Layer 12 of a small transformer language model trained on English Wikipedia (15 layers, counted from 0, width 128).
A neuron's activation on a vector x is SiLU(gate . x + bias) times (in . x + bias), where the dot is the dot product.

Input weights of the MLP neurons that the questions are about. A number n stands for (n - 500) times 0.0022.
n7 gate (bias -0.175): 383 551 416 686 587 466 514 540 604 503 631 375 517 513 330 464 544 461 519 471 429 568 542 595 501 476 499 470 660 603 428 482 406 499 639 493 308 382 670 575 407 540 613 421 359 472 478 462 536 362 520 346 768 640 490 704 407 288 527 467 463 179 278 463 390 563 446 615 442 426 469 675 292 460 17 509 459 468 631 409 443 531 635 358 478 434 556 447 549 396 678 381 373 634 418 352 572 359 363 420 540 534 439 807 583 486 559 266 413 432 474 526 438 523 594 644 538 574 441 591 418 551 479 243 313 648 754 535
n57 gate (bias -0.279): 740 464 379 334 401 313 246 441 485 527 369 239 582 443 536 277 577 585 618 678 658 424 513 457 441 621 524 567 542 525 437 469 624 260 469 456 597 510 348 473 615 223 388 337 647 393 531 594 651 227 718 681 472 482 473 381 661 495 399 681 489 546 530 638 451 574 566 558 626 560 525 490 470 514 474 516 497 545 326 493 378 572 437 436 407 363 563 800 293 518 613 319 401 805 271 452 552 237 585 532 395 540 481 456 366 408 424 359 298 620 237 154 579 533 462 600 722 558 418 460 686 577 475 398 600 602 380 478
n100 gate (bias -0.235): 517 365 464 503 452 503 542 807 526 491 567 623 380 599 434 556 431 370 391 583 654 697 421 275 566 468 632 437 376 513 372 314 559 450 298 235 639 548 332 619 529 267 479 526 430 638 482 551 521 336 367 426 461 478 382 428 638 140 482 290 479 463 559 692 313 601 606 532 353 410 401 608 501 557 688 446 244 633 354 388 447 613 811 480 336 482 504 413 424 395 385 639 306 595 435 668 328 617 561 425 495 711 708 614 429 649 396 463 441 589 346 325 441 393 429 637 506 397 607 581 599 390 460 390 563 715 382 414
n165 gate (bias -0.134): 360 669 518 494 531 598 524 393 649 444 519 726 481 441 662 653 549 591 580 534 443 558 514 310 464 485 511 727 439 442 407 500 397 473 370 571 648 446 540 638 560 289 380 509 466 513 611 558 698 349 750 282 391 635 599 623 390 580 511 413 637 516 640 476 510 377 411 663 614 441 422 440 569 587 250 472 301 789 148 513 426 523 334 304 526 583 469 388 466 393 585 517 464 494 554 352 754 627 620 616 581 408 467 436 629 518 456 346 503 297 575 565 576 631 517 534 663 550 579 501 726 475 453 534 489 341 713 549
n180 gate (bias -0.088): 661 405 652 503 161 434 444 584 880 452 471 493 436 843 563 512 565 464 518 561 429 424 560 175 449 574 496 510 552 314 287 589 223 374 473 405 418 511 235 683 424 478 467 511 390 396 556 615 573 493 673 301 182 340 544 546 475 607 544 568 561 657 484 652 587 483 416 461 632 587 347 438 470 646 510 661 483 478 429 413 596 697 684 357 531 330 522 445 474 454 647 377 343 286 432 727 397 551 522 414 367 689 385 678 472 656 515 795 587 567 322 779 560 431 474 478 572 202 541 516 563 349 350 491 422 317 471 411
n272 gate (bias -0.115): 717 389 472 584 432 398 549 492 590 421 403 463 406 645 697 501 484 317 493 419 243 347 391 353 623 651 492 527 354 775 362 400 351 426 541 428 234 430 466 497 508 366 508 248 584 559 431 499 552 189 436 584 279 497 800 855 626 718 557 417 436 456 376 629 442 436 334 500 499 324 616 462 543 823 550 488 731 513 555 534 323 586 603 431 607 538 667 557 488 440 317 482 246 604 303 587 549 436 504 741 540 454 445 561 433 597 551 517 645 653 600 588 685 545 508 644 630 447 513 637 644 379 460 538 609 643 710 315
n434 gate (bias -0.084): 441 429 674 617 342 428 543 500 659 591 481 373 431 726 414 582 809 509 637 407 551 693 319 428 488 564 525 453 388 427 654 435 666 591 525 645 623 672 429 506 416 489 628 668 310 539 338 462 502 526 410 583 519 464 478 637 345 180 600 382 805 424 812 517 667 651 540 477 523 528 655 435 374 438 582 405 347 469 524 455 421 490 531 549 553 230 362 576 413 422 282 418 458 575 402 619 664 526 599 620 719 480 733 470 484 541 654 382 393 360 430 330 456 852 329 504 507 570 522 333 458 435 514 295 483 615 343 484
n7 in (bias -0.093): 705 420 358 598 488 387 611 518 536 397 469 443 475 372 704 669 573 362 598 403 629 638 549 565 335 143 651 566 468 279 789 518 494 638 713 315 655 373 675 381 532 363 463 446 455 298 609 477 262 594 663 577 791 570 453 540 698 540 738 508 676 305 691 481 542 553 673 484 512 447 500 449 506 417 477 363 399 343 464 462 784 443 449 499 537 520 378 587 487 362 340 269 391 485 415 571 307 596 177 567 548 361 694 534 504 449 466 530 625 447 246 617 528 446 621 579 492 652 308 421 500 609 425 578 359 545 362 507
n57 in (bias -0.155): 603 350 784 372 570 425 477 500 749 436 479 370 459 528 464 681 354 625 714 631 225 634 566 344 561 397 727 729 686 416 469 451 616 597 562 439 246 578 475 463 343 320 338 541 644 553 446 646 526 485 414 243 604 417 207 497 390 581 644 678 523 481 447 550 241 766 357 646 518 432 482 445 458 521 584 515 360 380 614 419 844 628 497 700 498 506 526 577 429 400 788 584 643 493 351 382 472 443 541 672 200 648 528 387 648 670 449 646 303 600 312 633 517 528 326 496 670 271 237 574 736 428 520 324 528 503 392 602
n100 in (bias -0.328): 341 362 351 673 570 450 338 599 449 454 634 556 372 738 636 482 404 595 402 647 617 433 638 568 407 421 452 516 546 546 546 308 586 483 511 366 523 677 549 575 509 443 422 246 475 720 615 269 583 466 504 327 565 536 367 546 441 581 468 298 570 675 325 382 445 579 470 622 400 551 486 392 586 680 812 346 520 564 502 260 465 533 972 589 543 362 527 518 543 570 525 484 811 445 529 546 397 389 477 605 440 391 403 558 603 393 413 638 578 551 385 389 319 442 575 504 604 516 548 510 508 385 479 576 257 687 402 528
n165 in (bias 0.057): 686 566 639 482 508 314 467 354 416 613 469 534 546 556 441 321 473 542 436 499 680 624 438 534 444 255 496 329 624 485 598 772 711 555 524 260 498 823 599 496 559 658 207 540 417 591 441 642 522 470 590 611 455 561 601 509 452 673 294 275 516 384 643 432 673 385 346 603 563 588 672 322 588 560 297 439 295 417 432 383 275 419 347 370 586 675 480 430 694 455 563 313 606 362 574 727 502 448 531 741 484 587 205 338 615 510 394 485 473 494 437 358 642 332 674 434 579 338 560 404 343 382 455 515 613 505 413 543
n180 in (bias 0.097): 341 513 410 462 547 513 602 234 477 561 533 371 338 450 619 361 455 343 812 462 524 442 424 377 508 558 671 526 571 508 571 662 662 607 474 448 327 358 548 559 615 671 652 446 502 364 610 639 779 560 362 438 417 587 512 266 279 592 438 453 503 385 827 429 327 417 640 397 931 554 442 412 482 455 527 484 385 388 436 616 406 326 314 549 433 612 478 510 394 603 535 540 533 483 470 454 734 662 360 590 441 588 750 532 575 339 485 435 734 483 475 300 491 862 330 623 487 498 314 345 605 444 456 540 404 612 335 599
n272 in (bias -0.133): 624 427 453 329 362 445 798 525 511 264 312 473 397 607 527 440 660 375 347 489 606 713 543 282 568 601 587 540 495 577 405 412 303 509 416 436 207 515 452 571 379 696 469 564 514 571 284 853 499 371 473 538 457 397 420 781 340 773 251 643 554 529 412 631 354 647 373 432 508 346 731 456 538 625 548 379 588 587 319 387 421 483 514 347 463 389 504 681 400 651 455 529 290 540 347 376 430 628 611 724 487 585 303 205 545 481 561 727 677 602 545 520 680 475 314 455 541 641 675 500 602 427 232 633 521 644 610 517
n434 in (bias -0.021): 577 362 567 572 409 367 529 400 479 491 563 488 328 403 501 523 670 586 754 338 623 361 721 390 259 605 501 471 412 567 448 467 507 632 591 322 227 212 622 274 624 558 371 479 522 562 600 366 499 384 567 290 408 389 809 292 623 640 660 420 304 653 415 450 612 745 657 251 282 362 385 517 449 527 615 560 338 432 570 314 498 547 532 340 473 528 393 452 504 490 712 505 529 417 496 471 376 616 253 630 579 553 646 365 474 477 447 468 622 356 511 565 546 506 546 567 308 725 417 499 679 449 621 578 532 512 694 670

Each question shows a token from some text and the vector x that enters the MLP there. A number n stands for (n - 500) times 0.0044.

" |": 391 325 516 433 487 398 617 537 642 441 488 477 488 504 509 595 425 486 562 457 551 446 477 519 364 422 485 511 509 507 453 502 462 541 531 679 481 296 556 609 595 412 417 487 662 403 452 615 526 587 467 571 282 537 532 435 591 603 511 466 440 518 425 518 469 483 465 448 578 589 361 419 504 253 600 481 609 453 563 510 513 419 625 640 513 592 444 622 497 591 425 542 568 460 506 490 409 475 520 549 428 664 595 441 583 529 553 361 426 522 498 632 508 564 503 185 498 436 585 420 475 513 426 430 475 544 522 576
The neuron with the highest activation: n180

" influence": 550 654 497 566 478 506 539 442 546 578 463 464 519 496 376 324 430 397 578 524 536 382 502 308 774 403 591 390 369 520 429 433 534 523 499 495 540 539 530 397 549 518 599 608 588 391 690 420 537 604 402 746 296 365 478 446 563 562 528 446 364 152 473 463 373 425 531 362 544 653 294 381 409 592 548 551 463 535 487 382 644 535 476 603 572 415 478 513 477 298 420 460 430 575 503 529 493 480 485 484 317 423 465 472 516 301 542 532 504 507 737 742 529 328 358 481 569 443 537 565 377 514 507 657 522 553 515 512
The two highest activations, in order: n180, n100

"|": 631 392 520 450 523 356 602 502 614 512 443 518 560 499 615 503 538 388 610 577 437 498 587 564 659 402 490 538 596 489 485 639 451 519 481 598 559 352 549 488 567 555 528 434 761 379 584 755 437 459 550 555 302 645 611 534 629 403 616 374 540 562 523 453 654 716 463 436 560 548 597 510 548 358 429 495 467 553 541 473 490 524 540 662 483 491 532 732 487 527 483 601 519 728 448 404 400 522 449 454 380 523 460 484 548 579 438 565 732 402 580 496 498 454 381 234 371 515 453 541 475 457 491 446 403 575 323 626
The two highest activations, in order: n57, n100

" dra": 447 650 505 594 601 391 464 556 410 555 516 627 400 375 446 595 362 454 478 737 590 363 601 514 683 459 437 626 378 476 548 511 629 461 364 532 465 532 388 392 498 568 356 574 638 688 648 494 637 521 613 650 314 361 597 344 372 565 597 446 272 411 495 599 519 512 281 383 581 495 419 482 419 553 572 474 541 506 451 435 795 514 421 343 615 571 497 590 574 537 524 335 525 661 607 458 429 435 664 491 486 495 475 493 576 450 534 388 509 374 278 650 555 555 604 729 491 533 451 510 593 511 490 482 393 520 476 543
The neuron with the highest activation: n165

" reform": 558 459 385 511 477 550 462 428 549 543 328 431 489 473 513 404 406 457 510 522 568 399 521 452 738 425 511 362 454 510 429 474 484 558 495 537 389 492 587 339 486 517 552 498 549 408 474 589 575 643 588 617 265 385 482 551 571 450 515 409 463 271 562 406 559 516 697 461 492 482 528 446 470 448 519 618 440 493 521 367 595 509 499 474 441 423 458 525 514 334 486 449 549 794 591 421 498 600 538 449 374 548 433 606 414 396 429 421 423 651 560 657 444 428 452 579 561 447 459 510 398 311 376 573 419 490 591 468
The neuron with the highest activation: n180

" over": 562 494 704 566 604 448 295 380 475 533 549 412 521 385 432 680 459 535 439 526 554 383 503 535 652 517 516 547 375 320 423 427 490 502 410 336 522 538 601 412 441 622 536 574 434 411 446 371 473 552 391 529 280 454 495 661 451 520 580 530 360 335 396 393 264 469 480 370 526 469 482 483 483 375 507 299 519 358 607 386 461 585 509 463 480 462 512 349 516 496 292 574 609 605 533 474 555 620 483 522 455 444 426 574 535 470 494 266 470 413 662 539 510 426 597 400 550 513 499 444 465 578 467 386 463 433 581 586
The most active neuron and its activation: n100, at about 0.26

" 9": 414 558 579 453 571 425 599 373 596 595 355 507 392 539 450 498 404 587 411 590 494 577 468 478 449 632 559 340 643 356 585 468 605 571 430 532 487 396 488 655 564 421 393 369 695 538 465 426 431 419 641 587 296 502 497 489 565 514 674 391 489 333 496 483 498 623 452 396 615 564 590 629 323 385 507 583 462 556 582 542 502 380 547 693 473 585 749 478 533 601 399 406 515 599 471 302 479 586 488 394 506 416 648 536 491 403 587 391 534 613 527 662 639 437 582 312 554 404 611 535 429 535 679 395 365 540 548 489
The two highest activations, in order: n100, n165

"eller": 374 784 506 501 654 626 516 447 566 613 528 442 595 501 370 384 298 555 527 654 603 455 422 516 700 447 402 290 278 559 517 476 534 500 413 433 390 465 496 634 666 339 464 439 359 521 535 548 544 480 497 661 296 461 605 529 487 459 470 412 311 237 585 342 351 470 388 501 368 469 371 550 538 393 470 446 429 492 327 553 565 357 463 488 512 527 472 506 393 433 499 462 536 524 410 604 396 547 473 431 580 531 316 467 334 568 343 428 710 476 516 583 495 327 529 421 475 359 451 449 463 496 365 496 412 504 551 561
The neuron with the highest activation: n165

"\n": 662 466 491 535 529 463 526 461 546 462 582 487 494 493 471 535 465 415 771 585 504 512 585 457 452 533 557 426 499 484 512 643 560 557 470 556 519 438 583 457 487 529 463 473 548 345 489 608 514 406 509 444 240 628 431 512 525 440 465 367 625 499 563 562 448 508 430 457 537 526 434 519 622 480 389 456 521 481 470 501 636 459 486 526 623 567 512 348 459 419 447 437 521 508 607 616 459 494 457 455 580 342 464 551 485 514 560 531 392 566 397 426 433 530 467 492 576 485 514 559 604 510 531 571 541 575 483 453
The most active neuron and its activation: n180, at about 1.3

"  ": 475 629 525 443 581 487 617 533 713 401 475 527 266 468 578 504 431 525 466 405 590 453 630 551 607 409 499 471 532 650 350 618 650 439 426 482 525 323 640 687 371 569 429 514 689 506 526 570 369 430 541 514 298 521 290 410 572 459 559 391 512 529 487 553 502 590 481 420 735 584 408 484 501 543 484 568 530 647 548 497 514 420 520 663 477 337 682 661 544 435 566 457 308 592 469 614 436 505 582 552 586 623 477 299 315 346 291 502 380 482 527 440 642 430 502 376 519 497 490 463 490 297 508 498 602 576 499 481
The most active neuron and its activation: n57, at about 1.4

"\n\n": 667 455 503 551 526 451 530 454 552 464 585 484 507 494 484 548 474 422 777 592 502 496 581 464 456 509 535 436 499 477 515 637 556 557 473 569 520 437 580 448 476 536 461 469 550 331 496 606 495 398 511 445 242 634 424 530 508 441 462 367 614 491 574 569 423 530 423 476 520 519 418 517 625 490 385 466 517 477 464 499 660 464 475 523 631 553 502 342 441 415 447 441 528 509 604 621 472 489 465 471 575 352 478 549 485 513 546 531 384 574 399 435 442 543 462 493 588 490 524 561 601 518 543 559 562 581 486 456
The most active neuron and its activation: n180, at about 1.3

" 0": 330 593 521 407 690 535 485 441 478 423 430 376 446 663 455 421 411 507 551 502 548 399 613 462 626 555 522 469 776 464 562 400 616 516 474 701 401 501 451 582 606 386 464 493 703 620 513 557 375 545 489 519 304 424 629 527 493 550 520 408 542 418 576 449 459 621 518 531 651 544 511 579 541 490 408 441 500 697 631 622 407 431 470 716 598 445 455 475 556 615 538 539 542 592 567 303 228 625 442 540 417 508 467 493 516 451 615 394 678 485 487 487 650 399 551 310 557 425 589 621 489 475 662 507 329 592 296 653
The neuron with the highest activation: n7